Layer 3 of a small transformer language model trained on English Wikipedia (9 layers, counted from 0, width 96). Numbers have three digits each and are written without spaces.
In attention head 1, each number of a token's query is one row of weights dot the token's vector x plus its bias. The head spreads its attention over the tokens so far by the softmax of query dot key.

Query weights of the head. A number n stands for (n - 500) times 0.00061.
q0 (bias -0.006): 409407465571541470371602566671357160610398342356431398488554582561479496204756424762484416487551635516318581496714283398522533739396400284500436621673713591445492597426530800449500426357577575360298590359563517589663285798801348406492626462784414559421330613559566269559400386483536621294
q1 (bias 0.238): 391485763434375558500606543541176477557316452245537383633416602876496639265442437551485415629425518441612519656387297512472492397515454523571456742652387299647477511519563432457631504398630383314434370439796291313474481674427628595642699551511486488609395504511511618318360328412667492366
q2 (bias 0.235): 368628417543532830524529536402381482538419438592576546438550415293511655705537394483434374671457647600486493337415726606443271504617500507482599385416479480349536469605533143442445386391448490532647393713289622699572624410371440384421436573572554374568418393609564210392531765489476448683
q3 (bias -0.012): 510525519636464362596549368396527613527277539420592594725623482450540368648368602455454626496346514408635489583472649579643438195507467471523661665383182326714389464547702634645655548611354388449547294748531419539566387443379590706419455545261597300396654423549500647365458504507638492656
q4 (bias 0.129): 520389339611583487664643374508476268572317438718710550524580668695668649567692199387287402440484375353529545479629401656401420697441589475025476368516492710534547348533776529418491528388549528333134643618257487504589546389491383326525560379508612573192611525508765339584427629559549738664
q5 (bias -0.110): 504608357211468256434602656492548066538249457496519575677441520426349467536409627588550443508321519588558508670500537708335376575599544492261611777594275473923512263304423488594343624590442485484401526576553496332607512438496291673520462455358602415428735444466603578436665728612442579628
q6 (bias 0.046): 467573398569490833540638471466404600657328306620510812374486636436486507544441358447373368742626451490537407353546591595518483380356421676656540338533531319549423480412542595433493442459497569432452468751406681325368634500382520597476585454493454570344572369529435539402678605244610303497
q7 (bias -0.168): 518493452239500232489418649429489188658579400477571489677591591485557441247637493562448593348550504596467707629394235492690466322637508369524306577435345686697457585421508353407567601691455453500401547572507415627529470581742666446492295512379778635598528492445413433721559461722640786463
q8 (bias -0.244): 500253583650566113553444435654482238383615637457397376549477632585477541318634560485549448472430534564458432554623304548438484862629531500532293736626655377563508363334300582516423622639572474543564507426721603531620555713740624661582470504583426746415570461306181556593429285528379337549
q9 (bias 0.126): 406568383274482549346462500554521658492504668555389638280635460612683302780451426535618366706593412372475603328496586447555581387577360677580578334375485630496534614489650354361626327652536591449568521761344819666430342354500449464397479447493396444378515604374657568664514665415496328318
q10 (bias 0.001): 514651612553534658463465708426489655653567330334415414643229635768459441661439383275463653392500471442249625534540612364645379496568481493606344569600403261538381537739574508492680611235596424658455411647496657389366515493367668566671611477562507320715544443384361457356500643607716370559
q11 (bias 0.137): 616533391504549313556715433436596405561661589451388251371682492335637797243522456544341496551586496658418704405646574484460427546412419541193438496280753598496640578398562337430196525455533617379570665515370523433588409504569319442515554708371478535442685584515637236493313593542400803515
q12 (bias -0.031): 500645650571453404500714515430244374584268427547542504621516582910613634328694333549550412436644489352634672371436585359454488477347338543407681445306733477727524588395536254500476452608412289344551604331444595677549594557591644504626593625333641372284318358339312524470398412615527562370
q13 (bias -0.206): 539568548525484133592411365431196500315354649512560537736751541488323560434582448496653764669453476508339420352409386657408376521715745325141611567559377555592483472390212385221341785618435686471576523537496508626405723544617598554566433466420426697410618571350311342610309530471396392617
q14 (bias -0.046): 396401204645466469489609500496335466524563434451655369234538530511455527511428591493276500620397395354201379519771426461508379755625553418285453276539306457435435647526372440569285468444467623620455753372489332444366557636725489537413418407624382420711786523561666590453475689664537480592
q15 (bias -0.079): 532639625407631665600542438388483313328583715540654707365390664717430389547339426299532522590366454567475621423324342323441530332673548551454609467350373549582623496449383183278329604630690489449440490408462511565454562429541355747544597296447573649476686581339350511482454654470643688361
q16 (bias 0.403): 249456585515341473429320635541475401654395623576396628408633576571804623538616482588626504644436489585489644591464598473597481314328822624748654392388281405558372686278652455484425622459720500356723514622396295451507603674538572351623504379478294384431492615573671390565276586427496361648
q17 (bias -0.339): 604310555438354340343625289474772326676521500595475530399673452324418238604587475241445403927516408273491487409492554509361369439378404594514630303657582675606376470650126128660405410560266780656406467674397601474596422411425513325351269491567677518566624171591665509463437602566559518614
q18 (bias 0.329): 229480412549538687382657516340665583452452466534372774517321435463579439541507557646399539429578440523615655586424291390419538448434751507611560340431411447486514581350596528475435480268625327689676474500265479629646410389671593485486654386520530303582555667497514650474613553392664326581
q19 (bias -0.323): 543472626625667584372720511516446669601642368643480358512332594257402521500551329374360467433419532592621320484579496403710269606541293557581211724430427382329496259663411561673487671569331382537379360834694558435559434240384476741612625432723640659703348413374434797508627487413408392648
q20 (bias -0.329): 621339634302470508627378593258507769639610691439534470652473405440355488405434456423459601366590559448391504729463429405508415469700581511365386628496485382582555665530555397677584689780399386592367467481493329308544546470322299750573456449385656352646540585368247773280493241721597508418
q21 (bias -0.100): 562470514339614378348364566540541408384601619439523386520595527513537609328384700722517545340388493678620573412598423409565548568497483534500274476600591474376555510691322541448475400601503497368478452412731459463627578622716342507544568549520519579287668298299588391529467281754688447358
q22 (bias 0.332): 411353467747704385545572561714536469686569523635549450470403662366593476392570152574409291397580619399496609546251472496661609542609801508500530328526715507296713409420512488385444460477568489504344489484573586340563601655379327610473386408762335732493545414322384272718283377297504577451
q23 (bias -0.241): 449489329519200332552441418394561335475398507248594826600573428549267452405613607658347504673561478545324642523533402165504539576523512383476636430260310672372317635352469599578452659545320445515359493715580516387577519582577397554600489595441747372595375268690477658526426602662526660403
q24 (bias 0.262): 440492473344430295406771566619469324571504582450492517346458554570396821317774480520484317453633376395582671529396376358438454783617534368625508508500616752606279565318256421389339642273476544326700780132697437397504559699517380468677318483633520530436363445552533465396504372719699810508
q25 (bias -0.111): 440284571496537470460603483762448681737471392474641182636445474653548262544560196525576515349517465597511540611617371420476322728478679266546340612437694465447368554613477662398523528573435454393335448341462298518589467784713243596444437378714511504528356571468363492532507458459461399478
q26 (bias -0.174): 627520578426562557622302467414243713474700425608599566564441517583542344465374618641435351511366550534398432573500471457422647566640398472420581359460382373656727537679371562736384467534435436542572487486566592823366486405595517781412593651517288507712625468493528576234574364595527438541
q27 (bias 0.045): 564512513839429581659409641616195420603450422584508367435153550645609291596608662307377517281559657338451598651215474513277255571550644463448617420675591540317248500508431312461613611616578258325546540466678725599347601639619400550508687254719325543444589597504441374720520560360573496369
q28 (bias 0.241): 547541504585705375589508304406539213414334325614313564615664439560691746432551400361407314786392489422575537321628433480439704546599473462658688377351682405671465619443641428449651395462623452591566554389464469650684710314604614546377576366507569550558395419569626690784371531365704640433
q29 (bias -0.013): 295611515381571547594673557447617357504528448471584680545414429641436504681350593552563446379460593621556340489394522342405335276368572585596545680595341473562318423705416511522403622468378452578628615421260446486538425413569496492500537835307551435677530316517561670152565584435587549737
q30 (bias 0.120): 419532356611573650518326610348332621531395278482615402390427474619573550755325323437536698350524338603482593474426447817422404544632655601435733311615434511582380475613372361421599691384651373537592749482465705511366731393300573368589531436592277478430531600588511477454564492470646415443
q31 (bias 0.086): 623425504786435462396474452580250382477645371581604275472317653569467462507535216634446332594459426678557514727648368534480530504434618330401330537545405567388493776395662518369660701543507334336345427467524414410609695682367475600507587440596625612448388737412515455553511451411550776407

Each question shows a short text with each token's key, already scaled and adjusted for position as the last token sees it. A number n stands for (n - 500) times 0.0023.

Then comes the last token's vector x. A number n stands for (n - 500) times 0.016.

0 " |": 086359382825309668518671465522618244373570551532266770395682743380232816297403513328492668437339
1 " 9": 196346362788293625484603549463584300363565486479147677276784832458238746261524544275438603327445
2 "8": 193340342815314644453558564428521281335532427464133645245802810505251722229514556297397618268431
3 ",": 244328359745328622502574536437572254340496378457137626360804773447346704246499523318429632354425
4 "8": 206325336796320613455550572442513262323531410458117630245808813500273718221515569310395591264435
5 "5": 201321352843334603486551541475541224321532404435161632290805791482282726183514550276407591284448
6 "1": 199315359853341593489514550445541244315506405440123673305818779468309728215511575292474574293439
x: 488430200501448412447484397536535372632377402461497516565498471452555467512482646586632522510553791450590543430497599565635491570656547216530530361468459393366573594636503485533649507351456448582271478555507533374580434473528475149589481490663520624413603534561559447569424454461601498317
Which token does the last token look at most? 3 ","

0 "ed": 080361361836327626528653472472671249365542527545219739415732775362235804289436530361499654437370
1 " pro": 210376416747307567423652564423553269343611410533204622368806827459352735294546537289466585336538
2 "j": 177376411815319555384604554434594307386679449510181744316721805445253752261509575305536630359475
3 "ect": 123325337785368572435662601410579299362632390574156654311821873413307729268533483301509641317486
4 "s": 185374352801328540484686542452573261377605360484164691306796831440327719293512538325472597320448
5 " m": 218351353763319520407692584399562269388622462516163674295774824465357790342565537321447639279469
6 "ust": 199349291748359594391664639352536268322641429561111598283813873455331748286520544327473622326452
x: 508424250472511452502334434518582413514363455417525526550465504477444577506499683531645505604555795525592551491503553513554488474599509310556533362448506356324556600606468424491622507462567488639214464428525565393625493509515452086654462486605531688456488578495542447593431499516670376252
Which two tokens does the last token look at most, in order? 1 " pro", 5 " m"

0 "e,": 063347387807319618564604465498678243366520507534202716417733751356270782293410532367465658458363
1 " the": 194335360739315595464647547499596273376607493534194654348733801408309794325505580302454659331446
2 " Com": 238342381708347592458653549412565274373561446470171599337779819471363725324556532229470669360482
3 "m": 218357375717296481383671551449566272377615427510120612280749838471298726307556588316419646339487
4 "it": 179373375777305572455614525483588296358548435504195705314770824434353753302495549307484599326498
5 "te": 246381363787331616429651517429569324392621448536164741261781823474297792339537602260488580308462
6 "e": 247370339746340602422645571421608337432587374516070677252810832483305777336511565255450580279479
x: 468460245434475444512392447525603362550424382441454452560377549469483525485565669558608527553523782478537611473510564573677497592608520390500582366426522306314476600600437479465618569417500505637197564492530565389562416434428513200619443522587538734443556481523554441625416447469690472302
Which token does the last token look at most? 2 " Com"

0 "ire": 085376368817330657505651490425667256359558524568197706395747779418263787316426492383513655454375
1 " B": 226383349758297606408636550425594322334538394526187621344770818498357770335518498291520628327480
2 "ar": 240353350789257592431672552432606292364565359476155588271815791562292764297519560284486650312440
3 "at": 212378378810306580436661588361593313371579390485197681312812832530326755325562547293538601307453
4 " (": 200370383769317586437621532413556301328591431508182660307784790484302741280492518262540605375482
5 "W": 329406353713363585398621553406586338360595431512171642267791789461351702347568503225573572304511
6 "est": 284352298778344632362717647364593271357636420501141587304816825532302741341550518306464630332453
x: 510433303526387413503400415470602376581283455340514454584431498427419547516465669497555475546568780530537538485500526518676548527591513278528496463450496372332593656630479467444539551413528458608281516526528549420612420498480471138604464491629555668448512624480589458685473559519645453256
Which two tokens does the last token look at most, in order? 5 "W", 1 " B"

0 " M": 124376358790264632474667519454658231349587577509259729390684742458235817349432512339468691432351
1 "a": 250391370731223562395612570398548291374588419503182733304739837508252804360483587270449660320410
2 "j": 216400379772245563377565557434577290372649428484190731298702813507230763285495581292532636367447
3 "or": 237358363740249565425636564453553343390531395476174574246800858555289752290497551291419633304481
4 "ity": 214388355713299581420650594389562264377567419481177693279846873479321715369544513317464611318483
5 " |": 206367330792284635476646514500462316384580410514212750297720800492291809348445517153535633281404
6 " ": 238406344793272572460643609411573273407648385486171672283749834464316811348513519264486585332435
x: 490405254404386434555559462478536371627334426405494491529450564483493511528566659536547583612590888501534533435467577498670493591623494244496559322398470319422555632550467487436557528455499492592287500563519572442642503447434522267527412531572575682462478464548480472619431461479654469247
Which two tokens does the last token look at most, in order? 5 " |", 6 " "

0 "r": 082360366812308592509661504471669226364546509550221716406740772403260808316449495359500642437356
1 "g": 165338337816319576388660561404578277350614477544195677292795861482301777311537554291503634333425
2 "an": 188345360778297561408674577425613300347575443518178694321791814477294789302509600293516646328469
3 "is": 179295348809342596439610561404613287367616394504101670325790819515255747249480541251490607362415
4 "ation": 154373376708318509446692599436557292378542382540175691291861895426382713342559521322535531312551
5 " (": 173355385765323556449633529446548284334578427529185679308785804458321739273469512246540590363488
6 "S": 256367368742312524424620549431601276326602417424162661295779832463324695301535526198519534330482
x: 463481225480424471532424407465530378557350472491503470586460529507496514456544722641562553602605809510570591442512581483679459606583498354533524401484478303351547573526429421539651536378515448574180534581441551405566449423554478122478450520581575619449600606445539434636488447490593438298
Which token does the last token look at most? 6 "S"

0 "1": 065367380843310620550605464471675223338529537519233733414729751386257771279407513363483642455351
1 " |": 171347359809304647498650484509488278374548430505217760320720802451274789282453525185502647304411
2 " D": 286435320741277650420673595392554261352538420510205606346797856508344778360558525291466600330464
3 "ik": 247357396787282559431591502460589286363595460469181679304745828473306787273492615268548591363427
4 "i": 274398357777260522405577562424565287433606377533131717254772806475283834389513610303488593290451
5 "y": 237377359793293573395669526456599273346543372495157646333747864481295804267474601280454537281461
6 "a": 258404365769261493413633549431581275427589363535156692285768862468301837313485583306484568306440
x: 502443265482407416448520464523535427576349437446432532586393493483461505476587676536618561547480822505592521428510556547671451631620527365495566292406517342387483604615514495497577561414513439627199547554515543391585501454491480170470463484630486739422511528569509401597358468506729465356
Which token does the last token look at most? 2 " D"

0 " C": 116362363785288614482653501456657237338565556511253719399686746435223807329436507336483682440360
1 ".": 242319380731230623461612566486546287296561454465180708363756792473290734284515552285419634345364
2 " K": 265372385742270548393619557422577288359615475446202672363688807504266781298518588234547621347413
3 "up": 323321327731249667406650577455533293309597481475183595300746807502237751264573627273462558360454
4 "p": 257302305769224566323711602429542306367644440468168677275779789576233767294521621240439610269427
5 "us": 246348364773311577428662584393605267366681435516184675264802847515293775284530551252481594277436
6 "am": 284380312754264533408713548457577234394580389481162630254753824507290789321495599263462591347469
x: 488423222497416467474405487445547394555423432476506490592423507513459509539562559519567571540547834466514583436495522459653469600592457324534516359400508339363555595603467487391623546395599421619197545519485538412655447506490466188553444513647443753430568568503576453697428570518680513313
Which token does the last token look at most, and with what share of its attention? 2 " K", with about 20%

0 "ab": 036348397852299598529633449517694266362536518530245750442720745385225809276405533350511676470352
1 "ire": 173391340782342644432600577382583328375569454558148652295816841481294720308513517291518611348499
2 " Re": 255406370720342592420611585395582287380519403490162610392811824497371716337589505220521593339496
3 "g": 225385337821312580362647578380583296354638467534203619273784849520323741333560555312500645332439
4 "en": 245395353825302582411596566422563317350578413513184636294769757507300781295527603263492620286428
5 "c": 180361308819304486401631545419584302358596378522157658280781849508292777313510578268486617335482
6 "y": 192361384807317554413664532440603308325531366490158656346756870473319776294461579251476557284460
x: 511425212488422382515443468469538427545411469463494477527424575406398516543507703588582536545521815485547513441517497549697471572611500375556510379401532409388533658581497396482640580370540437583215505521530575403592380441504530115536485481595557741391587554540554444553425445531717429393
Which two tokens does the last token look at most, in order? 2 " Re", 6 "y"

0 "on": 084372380806312597499664495462689277366543519558199700403740785406246814304433530351479652442381
1 "e": 205404347775326596428639564401644324421588388512100685285800852472288763317506562260455610301487
2 " |": 164373362818309625492652489503506303383569424523219749323719817443293800304452516174525639307423
3 " 2": 182384338804268612489579587420537300331535448488147687289821876452286767324514553293453573290465
4 " |": 210353359812320640483642490500483290382554409505208743304730809459281797275493527183509645281436
5 " 2": 217369337793273627484579586421524283319530451468142686276833870461287766301542564313432581282478
6 ",": 278350350730309623490572545425573242319494382456151618349801793455355709238526512321434629351453
x: 411388249485472418491443438497594345570401444474493525544421567510490495577465679555549539571618835441533522414475536517730553620636581253526462358473511381436544562519457474510603539404518477628327536536506519350650461378514403182544487516598545633411448563547481410635430510470720454318
Which token does the last token look at most? 6 ","

0 " to": 072349406819317660522629463488679242356574529527242714404702752352246808269404532383477688456356
1 " w": 225382397757373589455625532440606283385642427555169616341754806394325725256557526330492644346493
2 "ork": 167315390730380611451644544368575304369626413520103629258830858358315704286552556343481624352483
3 " with": 225314410823381647461647519428612268364651475494174689305754815412271783242503590291496658359437
4 " E": 305381369765315607413652544418591325339584417482169585320774801457332738347503551260494601304461
5 "G": 265345342769307602394608538434521306337645451479211619286764816514319731325527509219492564313424
6 "P": 239293330760248569371653551469513312316633424461179609249774806507259757321544559237467536307494
x: 494416205412422445604462484472527370575382387503483490646450473489502534454596710506600525512614738485562631442469551497728448563557495354505503327500481321334594557528478411541635555376507488624248537626572514411631410491524445180545547463595535677458573514432608426617476458487554444293
Which two tokens does the last token look at most, in order? 4 " E", 5 "G"

0 "\n": 062282439750315615524598477546578261299581555522248775411688711377242771301415518268496703452308
1 "==": 223332417671346599458624528476456380327666487532223746323726764425286732279494545192476639348416
2 "R": 220316401691345613420597554475488321377611416491203683287765798454310739343511498159498627298436
3 "es": 225323397716268540443666530450533278336618398462177714324724787411239724262504580247500591325395
4 "ult": 189303343725305544403717648440513342376683479521167706281779847453232754307564563251482623243473
5 "s": 184350376754311535479695526512517260361628368475184720307740807440300714286492534284460599317411
6 " by": 219297412765372658437647527448536310360624459510190732264755817435304804306485555244439619314402
x: 446370244458442358539427433520626360575469470407509482593417559458488549578530577472543589628549852543562591398464547476675503639613544291526478394440560330327541563627472473555564554431557562681216546497494531404598448408480477249573486486659545604380467517449516452563470412514628363374
Which token does the last token look at most? 2 "R"

0 "6": 057364393837314628568611455480663224343526533512238726415728746386251785271411507365468659453355
1 "9": 147342364819305627488551555429546263321529423471159677287821817497275719237500524276427612283428
2 ",": 207328368747337609527567523428579251335488380465140643378813779432349712259479522305443630364425
3 "1": 175312354847312595488507548445551241299518419451130693315805782459283719227495571275485585304421
4 "3": 167328361819339593491539552448544247316515387467140678295821812478296731244502546283447579289460
5 "6": 179345366823320550530525521470559240334492379444152653277828800460308725206508533277445571291476
6 " at": 272342395816413661485618523398562306379513435440169687335772806394328780268542575271534647341489
x: 446362242530423371539413426499577308569390442484447515616437587526521519568517645494496539624566928541566574439428543472632551624660532273572472429476506331330504597642501458492617524427511518641255497513506500406511471463446476236518468513593523566402465556487583512573447368495702453396
Which token does the last token look at most? 6 " at"

0 "\n": 062282439750315615524598477546578261299581555522248775411688711377242771301415518268496703452308
1 "|": 161319387704322607468659541509482325306612473553197717314730818465284735305496551137506660330399
2 " ": 207345406732282574444630596451518297363654413476193713296717807450293758332521531199456631334417
3 " |": 196288403732308640449637508566392321349590419504229782308667764470252753291459530111487665276389
4 " U": 255340393727269619434603543496522253270578442436263648325726808451293729284514517233517624350437
5 "P": 263298361705235594354635531497468331297638448452216667251748778510237728316549538192446587286478
6 "A": 309369346735277634419672542449507284307631465471242632263739792554280776355498567165493600281459
x: 465444117422388493488493496491516373595464430479510517660470468429441542441533681513545510595547790531543584411493572519769491568609520314566566381502506330313548580572492518567545528418546451619144564533486538435614434446500439247485521489560514671436519576431572484642452426492576393335
Which token does the last token look at most? 6 "A"

0 "ap": 068359377826280587507666490471676247377574523538221698427727772368235780288430534361522655457363
1 "an": 199389352791281562405672568433618307374603438518188689345781811476279764311487607304513669324460
2 " D": 268462314767279622420671611376562279374549408522207593357807865513359769405545523279495598314471
3 "ist": 191328302793312554405633577393520249305653443494150643293757820499274698330537535302485621373475
4 "ric": 226321369754283516348634569405566298388615441493182670288737825474273720349542549303554615349449
5 "t": 194381356797316518402700577450566285385602412522190676328769837485313737316517598264560596311475
6 ".": 258356364760250568463628566455555304334556403489177686370795802454353745332521544269475601325387
x: 428333306364442415505455366503556396587381390450485478457483565458460419568544674603565552575545858509523622391523558459636498497674497280556508445432504406393542567558488454497603559392525488625297528537545636385619439393550490186536429513610551629446541605517535439638410470498680456331
Which token does the last token look at most? 6 "."

0 " |": 086359382825309668518671465522618244373570551532266770395682743380232816297403513328492668437339
1 " N": 247376372761286571403604557426606282359526472473209680321765812465333751305544531265495648313462
2 "ame": 228361339705285653406694554399584254333611542504191677258757895451273820357574618334417614380467
3 " of": 263338409795357663475606531401583305392593491459160702303774787420277777299483545278507643347438
4 " D": 322436327734308644389688610401548276354572417513201599317805851515355783391582529304470590315481
5 "ist": 225299319770340583392638570413505243290662452485143650271758800497277710308554536334466611377475
6 "ric": 246294381739305539336647565428546295380632460485175688270735807471273738337548548322539606349444
x: 507420248583382390518427471429646443564453496437468482632476489492478548502434680574589529568562729511616589487441531435608437564665492293499506354441511354362614584648428527529612554359450439637215523512555569407531463448534453161505498445635472707413584579429554421594501421495673462344
Which token does the last token look at most, and with what share of its attention? 4 " D", with about 30%

0 ".": 089327391802285631524636495508640242349552546513238757417709739363263788287426520347466651450324
1 "5": 142313350826278609466557554503529239300569458465208700315752773461239727211475527226432621295399
2 "5": 148315353837291606479549545487538232305554442459200681311768776467253726202487529228436611293415
3 " |": 179326361804316633503652486526466282386561428502225762325711779433271797270468528171511639295407
4 "\n": 178247440709338548496555490506526297282547509503179731361786753384366757271521554219532644358404
5 "|": 199322360702335599474661540496504306299600479541186721303750826456327767293516543146516627321428
6 " ": 232346383742295570449644608446532275373650414469175717288737809442317788317529519227455605321434
x: 451425202442399445563547463473553386630373441441533494556450541481490546521553649528551600610580890508560533439455557488666531567619504196488585317418490288439548594562425482454536559436493492615266502559518533434633472420450494241508440573603584660479449455521471492617442471450623451311
Which two tokens does the last token look at most, in order? 4 "\n", 6 " "

0 "P": 079378348812249603497665492460652247327584562519255715408692756417244796342429507326494650452371
1 " Com": 238366349704290574436664578394560268364554471459209616356753822527350736381561515197492668366482
2 "m": 224389348716241454372683580426571266377623440506154612295724837516290723348565576289446642346493
3 "it": 179401343782251551438625546466596290349558456502225711325740822476340756343489540284508604334489
4 "te": 258414342780283592411658537413570319387629458533195741274758823515293783375539594243507580314464
5 "e": 252400315743293584409651588407615331428598386515092677260792835515300775370511559238466579286477
6 " as": 181365365797295605491671556415531295337649417504220668248785826441324825320489539283476596326476
x: 492383190409392421525493535527540359582424433417486498575414583501449511594550574552536602703573820481479555432461561467638417558634523343543522396433528372315577604599491472528550535445516544685267509555553520435621464441494468187599454468623572638402483529426526405589453425493686369337
Which token does the last token look at most, and with what share of its attention? 1 " Com", with about 20%

0 "est": 065376372830345626538687513463666249412572509564226686442736765378256762345414506362490658453353
1 " N": 212379379777307531429596555403609310384509436494193670347787828448341734339532527244522637316468
2 "ab": 204329354819228548416645520487582305351551442483192695354786801478201805284525623256504624319446
3 "ire": 207384330772327632410606580368567324376599460556144642268811848486287748343531521274523594332501
4 ")": 172342384705308565442610540450566294407629409533179696273777821382302772335526534288476540351448
5 " |": 191324358783313624486646500543445319404599403523216777300708791431270805306462523143541615279404
6 " 7": 216349337780311613479585575451528307355554450479149648269786845461248758267524546261456580288457
x: 545435224435413527505514395510584333606373503493527521536384436488550514519479571530557544544625864444542534427597577554645526544678510261561496372449544342400533532550454521476611522388469429626205524562533559372638471407468439227566431496671544589355544553523526488586473465528555483262
Which token does the last token look at most, and with what share of its attention? 1 " N", with about 20%

0 "er": 080373362816314620507691523446655259382569505555213723397747785412253820326421519360481635433366
1 " f": 225389375774324594430667561413593283361595423538209624342804846461347761279573481306438614308499
2 "und": 233344356808353654446627584395547308347643455523123624295824797434272764300525539297536578327444
3 "ra": 270388372777284554479653549444638281403591446538140668294808788454279822312514557289477597317453
4 "is": 217320351825370596430629572395621308389644366502082655317804812515285753253492537266479593345430
5 "ing": 224382344812348597474669546419575324396531388525141687319801851427348815295504598304545547283485
6 " a": 249405347785293562471693537420626281359608459523212650292787827445364867336528541309453604298519
x: 510448244476338408455468457476495338555384428442476489581407522521394558549566673586558582607523875514514564393544553518707539544646553322606552360445534353386478585610472456496536541470502516600216580517618557412608460441497465222564436495538578625424418527449554457577491450444655426280
Which two tokens does the last token look at most, in order? 6 " a", 3 "ra"

0 "8": 063378370832323636555625471446655244350521534521224718412728761403255779283416506363467653442357
1 " |": 170348361814313646506648476500486292380543432503216755335717797452280789286462520183504654305412
2 " 1": 185361351794290615504558543437547292342468461480129692319807825454282783287520577287503590321469
3 "4": 187338360823306639472551561435538238299529420431169669279802807512282720233526531284398615284462
4 "9": 198353370817312623485539555422528253311508406435165640268827809518305707225543531285412594268467
5 ",": 266360353731337606526567528414575246335469363450142607374816786447377705246514510319438616355460
6 "6": 208348360817304574506532538471543231317511397429161650263811794479302725201520531292423576287483
x: 454400227518425451468513458514552363635362443494465539591448473447528462497442614601617530507555766441613530436542592560682469583632532220543537361519494380369581582602470484488643517373467444624229505562524553370607471455550459137603453509638516613386575521561574433540433480462565483290
Which two tokens does the last token look at most, in order? 5 ",", 6 "6"

0 "|": 067372405784318635528661469496618267344556555556249732403692761398271783313427514288497674458357
1 " 9": 185338385761293603471589553457568335350551472483142667283779831482258724293535536217437617322447
2 "4": 163327390802305616450552559449524282303548428451169667279787802517272704261512541237396638286442
3 ".": 259336413741268607484604539478543318328525408458163680368793788462344711274545558265412635329394
4 "0": 186318394792275603453584556472484269275569426456179677285785779491282704233509566252418600286431
5 "1": 186321373838321593468513559447524279300514414443135699305810775479310714247505561234471596283433
6 ".": 264337395749281592488610540486541303341524389460155685364804791450365732264535551266424609321398
x: 365317298427472402504446376509541398605387404478516468502441536451480430555536647605580558584552852484545602387510546479648534522656514228570515448433497386422526558565514447482605555396514495653299530561548593393612412377554499183504432550634557615437529587524535444640388461457658472359
Which token does the last token look at most? 6 "."

0 " 6": 102369379827308647543627475465670229357544545506236702402726757408239796265435509363473674449350
1 ",": 236313357738318628502567544441575249326507394457139633360804767451332719255497522321432640366415
2 "6": 193329366809297595494526549481540241310534419436168643256792787483271716198518537293419590300469
3 "4": 175317360820329617482540558455533232305539404438154647277805808500280725210514545300403591295457
4 "5": 195321358842336609502539537465546227320523397432162630296813792488287727183518534267422592291454
5 " |": 207333362810349631529633465504474287402525394490192727324750793447303801262487528199509627293432
6 " 0": 205356363788339591508552528447531267353543427477137715291777813432309777249537572296524570309466
x: 519426193532414455500563408518524316579355433470559514509376406541571475511559614559573562614594867472558537443519604568639521574643523287506519342391529352397481548554484517498642519392460440559230462543484518370630498404492471210545418507636576594401590517542558533562465459468606537291
Which token does the last token look at most? 5 " |"

0 "E": 105388356832275619497647469464673226320571562519255683411695763410243792325421510327497644445350
1 "G": 199375329813258598434605522429570280339590464486214650321765824515302750323505506222491584333405
2 "P": 194339321792205567405641543448555288331584437471192628272781814507252762329535541235473545316486
3 " was": 217380327781309659493605533406536219317597416513263628375733751419371767334506542282557625395455
4 " f": 247390351778295568430663552437605249349595423522227591322783822460355750275588507316436614315496
5 "ound": 229320330778294610452640542433603255310573451496142647316795804401328719285522577288553600365454
6 "ed": 268358298779317579462696543437570300334575403509154669317784830401287785266572585292503586308464
x: 501419303448423427516381488474618403548392371504486435575443512441422569472528641521550564621524836556504654394468516540584478554670569317548514369434452360399489573661441441469600544461522462610157467554510489393609491466466508156557483483657502628464516591563630436606430508486687477326
Which two tokens does the last token look at most, in order? 3 " was", 4 " f"

0 "ial": 053359409800326625556639475480661266394547503559209721424742763371274773331399525374488674459366
1 " ": 147395400814297553509633561447587297434628366510182668340747818403338770351486523255510604354429
2 "est": 173355326788338607431703600431583269395619400555151597363791825467291680311491528305473659351444
3 "im": 195321336817301512452627513504568249400523409500147630381758803423298718271486574259508632352422
4 "ate": 183385352772330593435649580424551302402592419516177685324835861437318717323515534285493574280468
5 " as": 137349406806325596528648524445551300368634375508216673279800814388343796293465545299476608338468
6 " at": 253332401820384674442645549427552321371588433468165701319742799395314777301505579266535654345456
x: 476383235529428382573395426501598349537420443491449505566452573508531549532526645515469546628552933581545601439429530451652538609691537294578474394475516330313540574605462452505582539417527528651245518519522534405519460460442469230522462490618525582387464554470541523593446369488663444370
Which token does the last token look at most? 6 " at"

0 ",": 072324382797314620552608485492659219336537514514201725405730744371265771272415522371446661453349
1 "3": 125304368800305595473540556484543246281549431486162700305779797463246706228476555296423607311433
2 "4": 120306368815312591491537542480544227293542414466163678299786801471254707202482555290403603309438
3 "8": 153323340801319592490537551442534262317511405476120642268814816479267706201498556292410598277437
4 " |": 176326361805341622526641468517482283387537409504200740330735792430285783248479539196498639298430
5 " 0": 181351363778325583508550529463538263346555436488146722295760805411288759244525583294511584312458
6 ".": 288326390738274616494602526479555278325511420457168672362796799434344729227556559317415610332406
x: 369329289401498398497460371472557354609399401491523484562406523469492445545516655596567591552592854483545626404473523470664533502614534215557522466439511408451543549585487445486593548414528497647288517514517588372603413388599489203510449545630552626447531575544532461627398464453657452334
Which two tokens does the last token look at most, in order? 6 ".", 4 " |"

0 "5": 062361387848314636561610460481664215342535533507240718420727745392255781271408501361463661452339
1 "5": 145333359854299631509546528471574232318534423458177680319800789473264730216476512250438620313404
2 " |": 177340368816320648520635471507487283393536410501208745325733792444283796279465526185514642306407
3 "\n": 167258441725334563509550480494536296282538497502171721360791764388362757275515549224539644375399
4 "|": 197330367714335611476659535485516310306591469542177708304761835462326765297520546159519628327424
5 " ": 231351385749293575450635600437544275367638401467165706286748822449319783318536522231457606328432
6 " |": 212283389741312634448642509561402304349579407500204776293694773466278773280471527131494636267398
x: 412418203491422479482517381487632424583483429529562502557454538472534532495537603520552522617555873519528581440490501457718514567616525232539546332386531412394537566578466419526580515394481532665211519550452549327653447349507418208538461532584591657436487510502519489610423450475611475379
Which token does the last token look at most? 3 "\n"

0 "in": 072389380837321606513645488460681233375564524545221712386730796409245820313410518358504646457367
1 "b": 191371367765293527395636552448579325371577387538155652307818840506279752319480568320493606312454
2 "ur": 188401393760348556415630557447626298401555424531136625299820877487313763308541545298527555306507
3 "gh": 223358411756333531379648537388633356410614406494135650271765845415251738293509543298551606380466
4 ".": 247346390766272596474626555451576314339555408477171687369811806431352755309521540289471601343381
5 "\n": 172252419722327548469567531473514295269567489501158745345799767423364765307507538192545645341394
6 "\n": 186230440675319554457565542498466303246588494486170772341768748443345756318490526162529657342375
x: 464428190447467418544445386412599400571402439485502522522466461488504556591537677514566599621553854503513583426467590452634522560577512207537591352428549362312554587534412459542560509366508565641311549547464599428612458310481454201560471536583537620468474567492593469559498493445645411381
Which token does the last token look at most? 6 "\n"